Layer 11 of a small transformer language model trained on English Wikipedia (15 layers, counted from 0, width 128). Numbers have three digits each and are written without spaces.
A neuron's activation on a vector x is GELU(gate . x) times (in . x), where the dot is the dot product.
The model reads these tokens: " bo" "dy" " be" " cover" "ed" " by" " an" " ex" "per" "i" "ment" "al" " " "li" "qui" "d" " met" "al" "lic" " all" "o" "y" "," " which" " turn" "s" " his" " " "s" "kin" " g" "old"

The vector x that enters this layer's MLP at each token. A number n stands for (n - 500) times 0.006.
0 " bo": 399399379500592460594513550274304529519638455371600215641422487472442426516585712614413601456443465569564566475579367626121471771684556404504317563474506404478486456411403391461508502627704682401372451445499435574599471363362828608645586684508550502313617492366566511273510603408573717503470377377593452619512488386719505125482588352464452449249548169321437523561486554608636500545536
1 "dy": 458306504503524567588484518431420507502452488377578620247469585385556643464428681458460509350352514473460450608515438628600408722551535551615413505372542417333537393308550488420752439695425656437305552576606548421579433399551471517486477447571668522375506580337558609456578646627519592553650583506662517619606597416459425434441632347429388375443573529426443581666458456650537615536606
2 " be": 516459458534422392530645520488356509657570382391434472646523611561492515585437758603743650062351788509575340254532592586428417673601498417595458432197490322397644413404517367399499523573592575569536542427391501480496340379579531555602489641356592592472612623398727444506559490560529556464615693543618598655607739244476503568556598539660485352272676548443400568493359557617424553557723
3 " cover": 559368555638403586571576454758347479558681516309458461530430408477435503434479770439601518238321536406444402655628516619592737657649603496503348582193536381393479492493572289421717479636569682497200557432877462488643288454684461531437557513443285610532571620476602489602388488451681604531497604481392563620631598427453523500310505304350290493263374535420294716585431582667294621628616
4 "ed": 628423314459439545485448437526432297438607379329571437413475507454408435404454579459498414380533484298423558430652382572378590694538609443511447488200394476283484552621439505542591300638432583490484618460604398509475436492669527409461478500452421487374552566273635612437364520418386600582551565415551570662644662296488458404429572337344306512392546451528518679525398544539465518559443
5 " by": 531446466451426557500421357427466404572616423434497358451506525458486433552495545571545495274522470420450469463677509557417561650578594567543408454294460455213455521416465643461570342498330560585468516534428425545549447347560439625508490505528554571339585579451444564487475600458543456504545494494504436613598479395521493507520478398454374329450595577472555595512370559554570496612453
6 " an": 379464550544581497321538427554428364698501413356524440495377562543346385542452538460495430315488583533514442510747434484455670676664447552483439501401488364277511490461483398380424478629475604466522537486355369581544371360587484581633563697557661572402477606415514439531436446468449571521467690483495411500539462370489516517404637448482591520568499429360433648498443514568514549520606
7 " ex": 302509446477228505405585330605386447551554311479573325513486547413498479474582571504633364336469528516533121479561348573567529657686543439356468572395391451494461419452330465379481547481571633396492714368330430442493395351539617744482686705491474604301426550491564519469529459317593267483524486524368427634668594504363504565320689393457594336373619571438319578491446479390520522580650
8 "per": 497534432527409535339709320478314361439571314514423403388416582386550404426664784525730302501251416364592428512748412488524444670725405311263478564342371358466366480559490438229424486424646593486356622270313560533426301367676418718539598454476574679573561681349653446542620652572511432510511485522545279605519621337543475453303555309287564406398434305228466787466566558321619535588351
9 "i": 373455447480524429361520334560196385480480490435569533427464471364697476435650757429708294432272576412610326349455419442418511709596493439566458585359290274505647543554570223410433395504458754758397660308448487397539327425580541561358491610389656662535577480384293303425617475646657516514584484319561382572601491465484465410434518193299614428326541211437718846420466614256530504453309
10 "ment": 416512466560550395349547547445371492471585338362621641256495419563804574572634698386513392419451602456609388609516482480570620706672547477688296592435338455366549313317584250404423451509350727486350664433439465397609363336712578524382462554558466492571394642400506482395412505369476552416400462589508497597640527433490420351519599178227478470499559414442527708358445499482537485553504
11 "al": 420496400484436391554515571482327472486593364371670476407432508561535486557583656426640458457409479489535455503641314420415652720497592535660428412327510462337721482388518576413587524468511500530496587394403307438404420441685538526504486573534531381457406533347592531482443572485421669450362510556392457585688580432399420593547658275284629448533615495411493623437374606580550427617498
12 " ": 410424502432427439465573499482468485425503321348616523543622519556456568535541637351566498376466590571444451460651424556533468738555556487537359515404540360685576490482418417395463510521489645536541474483448406402462378428510517587372508536508642591531463415483466546372464451408427491481672450513369423569582560424458442517396681366457641489430611525414483623551559575461581607571431
13 "li": 540485693413547354457440488544254326391426299334676410378722742488383492433613762476649529317362489653404309553409430471439593707611546311453375476450474476588569416417509731390393478614553712744265627349394365527383259356333561805633643622582532675496500485517466404623536548373493469391504438612505505600625648451385505463500572340682497298413458420437474652514461675498624630710549
14 "qui": 452431423595580357420385384547298216522641316412623546517513589497515563243515804380617495395462469503658462597486526629422572665702446656613368437663464482391385381580486400370372654546812662727229579528175398364525379513484383727489582528731461514422417430401513430498524412562624570517504453488414486443624522467508492480436572261497591382321613441516444760384305459355478551665660
15 "d": 440464470686541516459522587362478342399446443396404526439504317354807694515601625430556388315343555434471323428538362639534567707537534513770473259507446356464636441165475217518612671595459537572490568381340496370575443490629510636431320557701454516601509578311525453382419656528428663467586488392486367684597477393409493511326584310313583388485728426473373860445335628459504589684666
16 " met": 480440387433652439522591505755369460534498311354585552498717439515764406394527775495671297287447652512372461339592610649455662714679546584512347463310476439396547567516430433497532326485691710468396550382388410514378515461450571657458506635523558451504518457312466709376481487570464415537522432492701387544733739553536478496315604262501220433493451423679353689501557695399629361746430
17 "al": 364366356688377240602558470401262547410511456376593516382410599390668677488661542422634449448473646626485482497649284510305689687559593477772454401402380324422683364249582457367647349624501583450448691420404479491463399438615375644530393594593561634618377463464601443473438567614509572514508535420586426548627597511262649432517631350437465383476537611364506799539443478514566379506313
18 "lic": 483584482518636386417516601387266370263510287281554520439432530480645494428483611470632378385417572467583320535499404556286682680519612501675402398273586385388683415311330615486501545481554592562440514473408293432286439241682423555483484551614554468419544530494592530507515635489370582452402553460481397550586622401286480495487632434387619489352610577430439802383500611470523631620248
19 " all": 598487459413383464468590441489373382477458348299498233351449513525587419414336616526539321259335525501403362464668429575576659735572528367575356516379492460336464425410509311318474402439454495480426409488391320323636379386731739714465481647494521583502575530352504516426524445533487383527500495575574343495794503502361412633468570422539382501336554442406326710628541580492131524600441
20 "o": 537369479461524347389529410441121231493464525282632572420288612191427211548515723484521577483421522644358415456551622633412609736561418548343467572275410370444285454342428459469395331634578700518520607484557489389544365578486370551406530665339418603429741508218411398612488617384584612492520605312465394561525682472533447501495545261582531417447632482388562805660458489487421607639102
21 "y": 338425418652499352376570646410419386330341531290612559361594587457610372551518696437591443367478531563561481389625457658543452591630488402544432504371484338447666552315588212525673486629483530504365650598413544529632494455724384583408455450648588467481497494523423479422490487468601476505437567385541560494667556421411547418511702327496458379403663559429581690535359415672468471566485
22 ",": 422487396459555470440344478458469505521449464414547564558510511508542479589406717467581516491505594454417465472578427637438565607614450621593395537422497450210581600378476527472525472615359612555501600493581473483545418498661525621395496540526516465442552500457559512447542561545529591553652471533511477573507400375375483407518456370570519411455532443569487654552475573580531508577478
23 " which": 303440460541499563529424477591470472535535433453486385490415552586536443639423625532606482441455548475485598563548516562449451697537447512686415432383486419213439442433474479503584465453436732473480493427546496539624404451637535609434497643549503566400534529348521498474519545499615568477407450553577468551580461437525453371510525343621393590453588412521430594517514563585414462480501
24 " turn": 459437510465441525529366514604353476475447326361640365509275425545401385370418525442545723174322732309513327525621609662534465706630619380757491512354429317378471364429575245431583342643615648524362356396706457647714403439543435413480378779483385408497445578498729519659442523450713699482512560535538581539603505334464606519513550436544399423488506370574326715473531729593275552450590
25 "s": 545472451371374529630384468599452549534477370427650451374296517405372306466580762394447449273360550339331428441694452634363452727631593429463595435345470449267502458547395446519487520556441547513465545505546472581510462452347383456471596520358424493503469581407651517484531542510532686590541542456553629572526702450361475289581559353575515414499476490519445585510510589534457475496545
26 " his": 451499436352514530536559400572441434502557368375622386378385476541440375569463706582512413343399480494425387451624219543296444860682418215396622423360523380334609498528448557466544534533415564663426532600422391616547477438365573619703619556418588434361489554294591589529580614547437666506403606436551526579585545489423454385470604347383525458524618479397553547550581574616508506529597
27 " ": 314437564457356454461514528497500425453518337343549482498684583547373540515446679345591554363442584549518367430609380575482478766662524410447415518472481316666489514495443270433478536581510621516562541520448528419378400463518489621415477507445657594490462440483494529373489490420387412454688451456463485579579520550460486478431673300424713448465594570456483545557658604470578538597413
28 "s": 439469542280245488561634497600411345550344191400587463543616524520287402582605789361586464317292523517455247520514410502373548777649553592419440463498492473546541361359412564351359536475554575551538712268550435457469392355387563751408533476433547632537432485618515448443380606465552417525464501517653469584435490444409542211447605169571681408417438488639480596481611607509450454618451
29 "kin": 381499461461498383561538338566374296609429330390451607538545441394604626473610649455617564381307426560386484669610291579430311751692482535486676438561540335390597349315526371315684381661599571566503603475473523422474336383622469719508534395428709487419470542531520647552503502532516589403295486584563402525604473471389391299515605268542551357482426680446552616429469676692401549664529
30 " g": 373367383372409515616570483718276377422471290407522337680459404470510274472493972494723493220477589628551411296416694542301452746604649497672455574460603181543566548360631272402561565645531733476576642605399326451373425477497395649517400525436528509708610517496559601415441666486547483476490397465502608653656534537417507482525587201483467360449616358688396595406564564501608484535597
31 "old": 539446533488449278546486430523405558466472410385594444445417487393628548410546782546633497404392499415531415646565379557583504725665527421532467492567453367338560576372640487381757489604581583478437513655394408469480385449548543537472569439424708568542375492511573611478434566605502479527394587538587603663772508494428473408470644319368442517441498604419505636596636506658189595570569

Each question shows the input weights of one neuron of the MLP. A number n stands for (n - 500) times 0.0024.

n178 gate: 592514430486658661432486392416449546549489417690379473550492481492525249607524373577632559492372605564506531492478475471613500386395362440362627489545478593720649522451468517434404607494601494508511500444489443530456533662420445629388574508382457435386582549569639543682468459587442414420516535304528595489445566514611666610476270520407581508580554287541586715574615525473550478503368
n178 in: 336497623462524387574612610583532574512217512457540478351540481401516430640421464260519494363532652265647765602446698318396295575512537562469465454256456662544469562432475644461553425406351612471407331503602436518378305523516503444300487405415482571478530559519519500462618580500393384521595426485497367531671631528509553466257513506460543673359479623355546521447435422273582387509437
On which token does it fire most, and how strongly? 8 "per", at about 6.5

n58 gate: 754397492619497321386581408497632368503585523596418601596597526583460463617541229571586454393635646549495532477535375571436568486562526526578400482535338537492285471583425521487419537482367470561404560476557469477571503405365479531589513620630381260578533560542473608484462448427529550531371497528679518389544584577640492371374459376581565634492449451529436515497466474513579466490487
n58 in: 500558497439483528617403532565441326198491584471667491629511600528634491567430448341491474556301644599567503677521454550593480738684597291454442508435491520479506666337682494395587393462526448488531555523443605427405616578614500514486555447508443611560478486520482594315413466520404340489526560557227712566422457582374477350534518559397397573575475503543452525491560595392691520619398
Its three highest activations, in order, are on tokens 16 " met", 10 "ment", 4 "ed"

n386 gate: 363465396565635426529526488624557561445561460584253535461420596633426470568489701482456344500545509580550524488584497437635480549488480555558515486527468752405422445535621432550394388506553389443442315420654506738345577625462447594641638506635451549515242628702387538353398595538423391489616595572426535419345468503407477574408476751453633615456503359372397460696503485376529465434471
n386 in: 562553564673391348257608603472293546503552648629594377402400377448635494633569484456516543446563448652534573586497488443539466506586549438653575542541720494370389525537252653705347406516652350608469444298383582454320409674469519475609478443564583788556689509435509445512482494414537556570399576479441404574590435564571478410546394625768564419341467411457485536447636584347572541586362
It fires most on token 8 "per"

n9 gate: 363582517511596492539380670713497525355544382467439486480470447578594517505500467503562389385540555528559503314592561612753416312580497545594619538569458503572433480464519435516427542503391488339614282363556445404534378500503526416671528466264578414556323520511494422378486536592528429448420572506613598428573508267414631774497477700411542472432704530533541538472369458530458523459545
n9 in: 597621425632444519657629726310620406657431587666475528413512503412545377522485507332595644474445596578420659516568598580336506447497478321466299762568491361606688497494578532564548471595570380442459522497462565422503331336634478418399691452472466403324644390459494553484245344519688557438375382624484484744573544644616531449541300438620556497595497425525488525576491617752612408569494
Its three highest activations, in order, are on tokens 2 " be", 21 "y", 24 " turn"

n252 gate: 537547381540570495573625488415551542534541536561589641605517458439555462462541560419382602467425418753619545515487559519625429580512461515658403378452534463538493546532415418552490443520473349419485468518549493343618348556647480618485651676493512442476646522525502534386366502683455567536337483495383537378421428512527588584568508680510368604428621476529536431441419599439555512582455
n252 in: 392410476533609598527495568439414608562412540632588540630508320401519550503511580519473567261566489683473675248536341492558497636324516551602470408475519465693476427592532459632571560546476437530586446390468577569695525438659475370449582472532431612430508551402552529552376604395328445508422657399500594462454451532312532440500649573637489544571540369543574553524438595479492661596590
Its two highest activations, in order, are on tokens 15 "d", 2 " be"

n127 gate: 591549534341570553475282394455418596554576425466447449366550427596650657408497437503400444663465704363374579463704338508662557479551331650469643456587503369398432432557357658601594434661625530503449423497455447480429529556287494497471486488453447478511539520411454466454387494483468420536407435444606474444671440458531426509433320341548424713563288612398642536414330509343497537511543
n127 in: 467472425675571375329500381572385506572647527482399437590405506557611497524612494305476270683549512536497568644382542665414548304425620464635518394398567582497482732373569384541466640585352513475611405466397414497591378560433714367369393413479482578624494536573491398549603482437592610414455506622656633350606628440542521497377409212515461509479610365331435438640358494536558705437421
On which token does it fire most, and how strongly? 14 "qui", at about 1.2

n33 gate: 578511487519449699570568410554520454503404492584625532284481594425646553286482534386334562364511550388530664339453605492604446398465473365325467378561638429409392522638452459555429538612405580367562374492454393452476473514607467410432590458253449543611416400421409489505571535338484380513580610516459557411408399540548519546369418500654470604407508452462380555481330642527426508543598
n33 in: 445676442661709601554580458570410535420414481619690705553465670439559437472494469458594526440585320433523457401704584657683519412624436404522360377582497452230516481378631542416412529367329483636487559543397443341500542305337617452364695592304487487442487519597628669458346513513598689428369519621445500548597445484388600692280386703551551311454532446551361472529728497513562516331422
It fires most on token 19 " all"

n445 gate: 565538621385643521591470505366575557403535426344442433467497497671404279513489661459549505569734455396563567468459460479784524534417583511401527545655530538475521543392588598513350530465519554472430636550524394604497415430481607603638544483693535596446426462451494677617553658500402350410535548580470613500457522492449592437537410721594602511383404417616412411432665497439435424479424
n445 in: 446561450619500578619358292710389513302437494516525472697295575506355416512503446459481666432539488456478383484422172500491623507544597569594688438464468484713550547468513500552535580474519360461792401290554438484506455605426366354582576403531516659598571566354323372548565619456538634537547525419641528462396621316418538611391553356560578228707422362491398605557588544678589596438561
Its two highest activations, in order, are on tokens 13 "li", 28 "s"

n200 gate: 308532522408648417570475480424634508503478361486603432595531517438549514489470506463386548590437472525371625582590562508503548580520548568382383533538491480486424576446315754388363617506381446590368460468636346581563474276546572287409600375606287618427544413457587435574326371534403397470354475436531370612486506486725492549517426632508455360600483562590517453548486389559720417494692
n200 in: 373380444524561439350476650424353465597573567344593488470323591521500721477413547375616620527581613488533442406533589416576698587512476308612497616551355577394615591432626512381500369506266415619547440554550526421583455512518650580533309576648682553429488441479615518401587635550467389428532485637407405403458449594353586536658565564521512533398384348482427437426562250313350353608488
On which token does it fire most, and how strongly? 13 "li", at about 1.1

n31 gate: 535486564563561351492346519500419503661436577503460306669391527519426553582513417503522578456663622604445550339500522447527692613476548478556503505453267557447664454468647454500680290456435365478672448575500484436350511368374700562557484561585294610465537462402467567557534524365675366643516591508415451524532546487524505593476430534522564604522508401427399442427446533511314412524371
n31 in: 302360417415674443577558571583695618666500349410516551598396583303415612506494452558393335609313516500406635359372577722491372473497417699532396431664513671365522455622395238481581594315609592572487607447378750434584529430572448574526364454519386541369594548393392561581428516583529351600318430453383542462500400665471458539551570470654586545396371614471677566436644371608588305643542
On which token does it fire most, and how strongly? 23 " which", at about 1.4

n248 gate: 538601506634578644503450485381437427433564506418561456563560200570643512377471441379459486557578667630456639517554509454557579534413581614512459411476438424611477418427448311539423512438453457479544512431676451589579533341420461424556468428549373610547509736482464427441557454625533565511526434676586591538456450584320465411381366664296297654683241335576350437350459653613515467584589
n248 in: 381624631547295607661441477602517424576529630470666428578380398487500429416455507603437520483460383614533643470476682535448857385421441368562426371503679361581556233348510670513347523430410465486428600537596484562693399528728617463457513303351549644619510632646406470553458546569670614468411520523621437664291623549253411420477431353348365554346376706500253458457454470647487470457463
It fires most on token 3 " cover"

n23 gate: 431497483453506551612491594520521555566614449627378414565460627575759515412613414727573297354541420514529610379464598466602601500334440439457462655465535300509388385517614474583599418529471472450523526467488531546404433518594556485340771459534377597370461503593609420497472652540561398576598511457453526575280436423454659261709217572500601579520503428440486407596477544477439465654480
n23 in: 340515521667488632556482560521543467482485579441579539333544343527594384418480522434599465488418532740551482580299661416649607537515527417287545587509464515524521488491500524709503506608748421497539497311271438433542639512237476596422452619465441529571613556542415420524680459411641515657453426400614399654458401397467414563712342343577364479518368409678418459659500455494557545506352
On which token does it fire most, and how strongly? 4 "ed", at about 0.48

n393 gate: 488500579425514437401427583384566588468448532605385535686420585488664518397474400485521500696685457382355639611473541397566541549468480363430503477557524518362488570351459462494671530464553444512448544722661376685435589668571438232650364485371573474488583506580384532586677532500482592681445535494524594334494654422535421710494796546529317476515506639520500569409430521436450509335361
n393 in: 536513497544523399234470604608490652602284250645386658632422437395490591548358377547567556537793568350443850484409500535558658562431392408388520455578570477497586490328670440398507577580450434626595487625513467607387497617691520351639417229490497624493609378517264303510452510503603366668428624357487612474487583611507516580425648627500520329306487601556480632463447557425346319523467
Its three highest activations, in order, are on tokens 24 " turn", 1 "dy", 25 "s"

n312 gate: 543497488462699634577609513645503500308331341574531355506347581494554494582549474778431608577408338371509612698611382700457540552583463519478604470376294512624618429503463519473525575594662266526515465525522429616409588698585339272419745433414485309407567593484421525453485543581535415463469568592522593414559397608519395472546367606525716739484417522426558582428559487583594692592384
n312 in: 381716438468444506484390389503516456572304356406500656526691703609529484350485294494446463523494565358509539447420509292503362424497556453379525365558563346558566669566463399413487557617456434651512595433400645466613579500427560544431636542269367531547695503494401438316634540603380452733472568237554322540663702478403397367503670614472347532421469453488614732519484424599541497599548
Its three highest activations, in order, are on tokens 26 " his", 8 "per", 29 "kin"

n225 gate: 656495516492537487572578596599603543613631492573646543563495524513495550384532549579413465603489614394582503269613473626545365492372508516473642416594641470569347556349316516471560421465476520614559604605603404455448563534522566549565522290492417487562610538451607679462482628476628721627556596473396629562511369553610355418564671564554441631568617423457596347435546579404470593495497
n225 in: 464572580603482579361533413562674370500594282284328648506427512518409542422520487458342526521512421555587494713509305445590473578441438485364587355728345485536438482571394434434626416728348453597597455512628313523419521519491425479464413500517553456550569394598627426524621382512488569526491494547500352527497345406391367605497596217450391470371415529488634569452633482312716419614557
Its three highest activations, in order, are on tokens 26 " his", 4 "ed", 2 " be"

n277 gate: 528517545502446480423487548393441423453575472541489504610520545611515479467437604551428558446552532552399457453546592511565534405521545474365532467400610462647526494455506452400527489515521462593624460471602541519439527555343511574449534521476414485528469551553504547498524511506532376480620549493565449622447430500508442529616624441426579498590509442417407555458517409560569571582569
n277 in: 458561384487494492409481549436558552440601570415570581485469498523521372514476438502395397446530455634416521531558560447455467474488515429423451633344427446496537494369525492339574578519510522708346525415667498568483460530629585406544479474455459502471571585502362434639516498512593551502467498422500450500404471558458379580574463530415492371515451597396529504538465460556462546504470
It fires most on token 20 "o"

n205 gate: 281545658671584667445484311549526478516451616492527361517422503432682717495538544500486541463385611587506622404534640422500503607416549536549422274542588453615552511544642628598528439503434497477418478410536571595467503552464508348464503413449459606398669412517534497461658519626519425476424429383561407609459431516382338514639383483569522553464497391508324345500467503508344511405798
n205 in: 315427454521634477494526336586601736457431616661360307329469494606362399523438598436485457577568483469345512601509615461477330655368299566506480508485538636417471445364623380606544547602320549565552661470517440634500412617597418387541582470531297617457503408433406468550506592486526547395540400469582442356503582500673569634543479467699609523474585303428423486480509366426482433388292
It fires most on token 23 " which"

n323 gate: 452603469586378517433483486522611489326618553463525449529586483421388462511398365409523458619434506578372715452555534257408438381536399613385531649468404622549599492435385509348409412540585452636435540483565681614594574538273592531349366509497419643449580469537745360406461508559537489387326542542489582435381386436576492466587671406452472655466575598387289486440639386564503574525388
n323 in: 550653565455462422582441509605668476594576407456465427509538632570422621445667494515628433533500526366497743465545556535654633550632532527497542540560473702594450606556474590526405387625482509594441512672657561523322428463482338527411509403494693421358523244646590667387457532479398554413518386375386450456453429406474497393591682307491568623357544591368605578363769610652539479553380
It fires most on token 28 "s"

n223 gate: 509527410652486526523561473413536453573387474281448453437598520491488314775586478544635570560631500615506678462395526537618442408512561398454550566425479500488418389553587609545512435290720525332485571347482413506450583488381577559456503464569158407348486576438592454784326364404379456397416396555654474555696630506576611468381488552573474571544555538526537369380415656503485485532533
n223 in: 490697348266443462525564448339642675516563425624563579487522436560455676500559551616426481546507390227413700462480707640591360497532567325510435644454446446546519490459320378472513336287772372339471526428541620519648409384503432465744577444440364579564615618535428620552603383389355477525462462576581379532660513396576589461225410381481503468623453500478575578436771555446403642509487
It fires most on token 16 " met"

n164 gate: 473585511495603619519427568537536546492423550403378580525526589572560555574447563514562465616431394606408636543475409500598392489612559602310595540497627422467497575546583497549641527470484494434572503483468356495467448618423691584470413552365513535309652731657412345704400377481481484466457535548625557513659470788350392478551492556406554555410553345444564398606395606396462576423508
n164 in: 709563403533416598509541300453503462576424610368517573560517424281446581540483622547550281476491494471494631418473553463445382546500433697450351486548571556536456603665509378730506455399473694470394545705586227291616422549464593618456568663512558538426661441574620553616629497562458479229401439567536491541615509608394421476523629396621518554524433456541459460716565542515491408337494
Its three highest activations, in order, are on tokens 29 "kin", 19 " all", 31 "old"

n368 gate: 554580449403388516505538409354461462546449519424457440511465584478597472481473656549475422500633497554618604405528516458497451645473530500449497535508647454300419378489527549581497489484448405525722544661380441564503547701472514533385297464428225548231635364404591335357389365408525313447438427551552345505508544559486470335465593624459570522591537680505393519459418478610475514419583
n368 in: 580379602486615546536370374651457539558470620459593555364372475572534506690714662508500467509528549555298506390605483581380489468547732494588388606534422556517299412530497419671654508604450523506437483463639257511639629662475562595536424449503484569398675389575557442562497338475545503438506519429486301500553492456470511419632506701539500663567525560367546524405400455505480433607494
On which token does it fire most, and how strongly? 20 "o", at about 4.2

n455 gate: 481393360477552606591472494388608563478659476362495321432446475374888642500406318556472371588410465467355594439401384503538511515396621616352536476596556592554390597445601534516483642542547424443442327353464358429539573405674410478378522599481330514398522541405517478455619382489461447560437475437475448453483492689404508450303494511489582623374516470528448616575561531552567447396609
n455 in: 535680481621551604365420428672533442359369519330700506418437420410408464506484531468422414550477633465373583445639539538532693503468458169474419525635494400629445410503573406661396536445484486348420480365526455500302569325765644209620454576383564452764500638571625519363566567561399520393471653490425300276416627363551436503408547630426561520516513423368709500351642506427445562471643
Its two highest activations, in order, are on tokens 19 " all", 15 "d"

n115 gate: 427492532341590526680505467439344559495449511441394613676381594535582461466416454603405567436604423529301619379459430547569430500385489478554489545365624616679420406535500505414386688538497534494521467478681532407291437452486505641386481431476516495513437519679431537451484527661486484666647449651336454580387462516607317554463419358505610500473378473393365361394497429567565590484429
n115 in: 339571523443552445605567527294551661477337624646529307578440506515357443420434478535403712443479494587479452576386518695520474580480372400582562471530453494440646307339523627539456441639565522434538550749412561572506503540592464579285515440465471544365403561485536343476531581506518732356579578529352764649576373700430386648425546400397448512414477523468439469382617518526601530413369
Its three highest activations, in order, are on tokens 27 " ", 30 " g", 8 "per"

n29 gate: 309503377538442701438279626524558715433604429492535631461519570623687577579545483429609567522467471513614356546555621440471422381367425457476440416475324549448532489430513552487326484514424503536554364401416447428465312480322557606486524381428473519462524564481618441565539415586525459426746516638560597430514571367623613478449478500540554683541548452449566521416478573353459516335631
n29 in: 550644582533393526462503407503625447421482486485427447578457538556617428561517566577387418564744497622563533585403600382372532481503406618559416538437426624446524412462567539443530503592556547539385560467715494634399560398401470488236583325233567611556560432298732488601457576576443614564582398477360426441302399363623691298377580405550573446330483444591462442453506393553506506602778
It fires most on token 23 " which"

n348 gate: 393303483465557526601699482563655529414434472503583463648375344566638687582410525649488503545597489423523467422559555573469491424469445581388520443500509456352644543457377520564339523439677414503676357503529369563535676702541336407491672527511477357399365321637403532526452649532477582492336597634491529474387447629428486512486606392436480658512628477552551418558315471717670377620500
n348 in: 442276505514471435368519468584656436534476430489482630470411534497608565521508647567452476423600435469575508532598670598463550411713421492548605399478551471345635383465495508538393586393617458440563320505492395382730505639511546452479591631523471461500355397556405471519360637439401632549466600581527596431367396471476473543453542464529545675530560513540649567628455465474688384626702
It fires most on token 11 "al"

n147 gate: 524687505552543380443516563599545546511374572430652446400476578624508478397236434475514403759575527732363425621444343468428343545546562578511514497325530584414513519565648344576432571522554664497392475375402393615481613503508404459511599486332564422400463489481445575456611495570547470550468655425503386557497470371497389566428511562641462552593473444427396402380386606497399423639566
n147 in: 575519772705590481688538618494519519434475664704522528500441534416462429657389470462684475374587407584624286572687362343497453550494572437550471771455626491423397491327441401421462481576418563768353312477412537543490219526327551595630646319633332447472595550643484575436497519528643516482706584435471469609355471475469525602519474539469437497525630481676642644472588392587532455475602
Its two highest activations, in order, are on tokens 26 " his", 6 " an"

n211 gate: 521479462464558482264387536441552654420515517447643671500605411527518549552344481569368588451412374415374531547263506439754464382524432527482524683594583640436479405464515425626440524452244494396438362546449392605521301707503635485494476439482476615589483562673576406728471400441500449642547500500527402594607662403538633632524481549497397292551430535393582630631497620565581284476401
n211 in: 709506555393512576485475609518494417463616421555558377481403558268365519518563454491621476639494676649528510347500558332433457387601564429531553392506488386554577549485540363343488432304574445585521652450291418530701453420400400667760463576760448442303494328463365249441356491325553600434476579451587482436552438619479589261625397519540583569671506549405567500627528422427553578360587
On which token does it fire most, and how strongly? 3 " cover", at about 0.46

n300 gate: 678624399472415509500549537391503451567479377485458585588277647415494535392371314540608512569522527624463566402484405515497377300488503607588444617469411426691494460705418639754540546540438360535628376503390388427327512452712578343389670648500634357411488384617685412602587536635432500356473539561435316546555485530552577469424698440669412429367473597546591464580386565743553447433655
n300 in: 399403396421377608364464648509472455467615462473647444665535616382703512462358440461545512475597406726599411545506426483541452534488429574459633590363545530512497432363476542618608714395297617586331322433494400444539464553455328437545506366567462562491573562728628385431471615441699403351547473441446387565324602550432458774411578500574337400370614518479485625449297458479500343462503
Its two highest activations, in order, are on tokens 2 " be", 18 "lic"

n158 gate: 488575554472510432468421513490602530495512558475632601426517460645447434502531487408495579699520512529485347680663483507385488575326535587589465459571430515424683319527431510598633490508664442525530492459418385405498412591525311535468625546529527542510514408458520611573410456455427651366527471512415448379644545522406629425559629569470549553548351557512371384495378493434390600397590
n158 in: 486448583453590449514517491665420414392457652583432503503466500602526500640536381638445633742412542477433426660600540659554411449429520506580454584309523517670540531477457454685246610457529433359503387298382477311601497679477636394350564421593710520477433426405544654656480480426491448466509534596439620477572569489457546471466590337325628523320528432494520567555600615710558573523526
It fires most on token 11 "al"

n4 gate: 537612410422639561475432377607459556497458481421439708431456274567336486594423416380423542544431461467611386489393429370494475548542604602537474564462406585488503582545335680533660246514517446497475443584477469486406678559440523227563537393503567486692481398321532416543547396404491557603472402419680418438571549559410404406458485532370534695480519455418578423688299546545580351399408
n4 in: 490615507660493523480377453659514570540394464527503663599389573633503688529510546463450626493616313345588634477469527650444593521645480580324628477459577446657460660513457777625557426490570617431590794606537533368463304608537558292453470705628431523310640580487272715584448603630341693605490583602615303566343557536596523443583385632443331463524503510274648510534417426411405307741612
It fires most on token 4 "ed"

n450 gate: 542494533389575524415521349356516494427488688433503491612563603642426475426467368396408497631550464629439491564624473461610546506434458485479583429500610500475524361491377469494506515543530294603418307506746620353482497611441648530378558612264536720461426449631562663623361485473518451675521422671617488654600411347391297592518620657549597352258428494494422533436430372560322340473263
n450 in: 648390584543509456479587451413506461491449607509399713599604305419561503524335612524524590668497381518576481527692563365586500519536416401356521432710458515633410440527422216602467338634330484578395518546331461429327460349380463570679332454488524536539400425618457488558291671449421439500551542387439473407718473548446518658401610531560542683576429398374494618406488345646381485440320
On which token does it fire most, and how strongly? 19 " all", at about 2.2

n511 gate: 372530348514599503383786572238447535492686602457535533511647454489572489639465555601464524562517508470517450299344432487564462580443568424673475607559566511483554408582462599547462651599489428587600577564394532677336539588647506536492426506449592368511574573577483397401489295372492563415635513621635339570437423538443326470503438497541484624638564460514465511533680552497478453427503
n511 in: 394389672444569668424500247521528561555397425400533639509437482485608534497491445488445759632478440431589519442484406628503430596633530430573497467241369179646458664555494488359494558432311555710639435565674512410408688560497593424647478388506600572476447403479640700368429494600540426557385518662700394455512485494512421356488573348476545667565482684518434631439439512383596475515463
Its two highest activations, in order, are on tokens 27 " ", 10 "ment"

n497 gate: 568363619688410648521435368485438451661283464490521497622546492402415556477619434545455544334561359474518476588329526431556656549639570383536545485535414437370459407510598374360602447432461329377526437548557492387503347533540526351628487460482443552581525482435527453568485381612303463523539389582584313353693442376438456555495514505536603537518474418433410472529456487521453410539547
n497 in: 538527477452405563500570545593367421573660488462413342539584494573613470483520615485586474253470416592577569664521371563506579491294339406599524420518406482449459330699634613649470592464318422608477672605738847601414446537423360588521399479532485538485443471438368605456572448596604476405614546497533374395485414413515576530480549619567348280467589485503402408459494447523310372378482
Its three highest activations, in order, are on tokens 3 " cover", 19 " all", 2 " be"

n453 gate: 529626409575619436612376554687473488524532474518544509712488394515452497376661387446506535439590622302369463624497659411494450391386568645576446382322571547527697600550576387392563479446565581439394667437571427611461542469527482577619622479401406573600520367565554538775471374577381449668321482436443532350574351436418479667570497509521617488422701485412573497699571304415530306520404
n453 in: 642500522554576436488404553730542426534466451370552383506634435389440535464240451625550316459389549436528446528710621515439481331454386664355619542433565491522327478342564456572644428619512378373593456433494298650463418490402594715572500462549558325581530543612592602325506611639497569461374534488484534515699275580531624769601587587642688403628561583417344585503692572482491406451519
Its three highest activations, in order, are on tokens 24 " turn", 30 " g", 16 " met"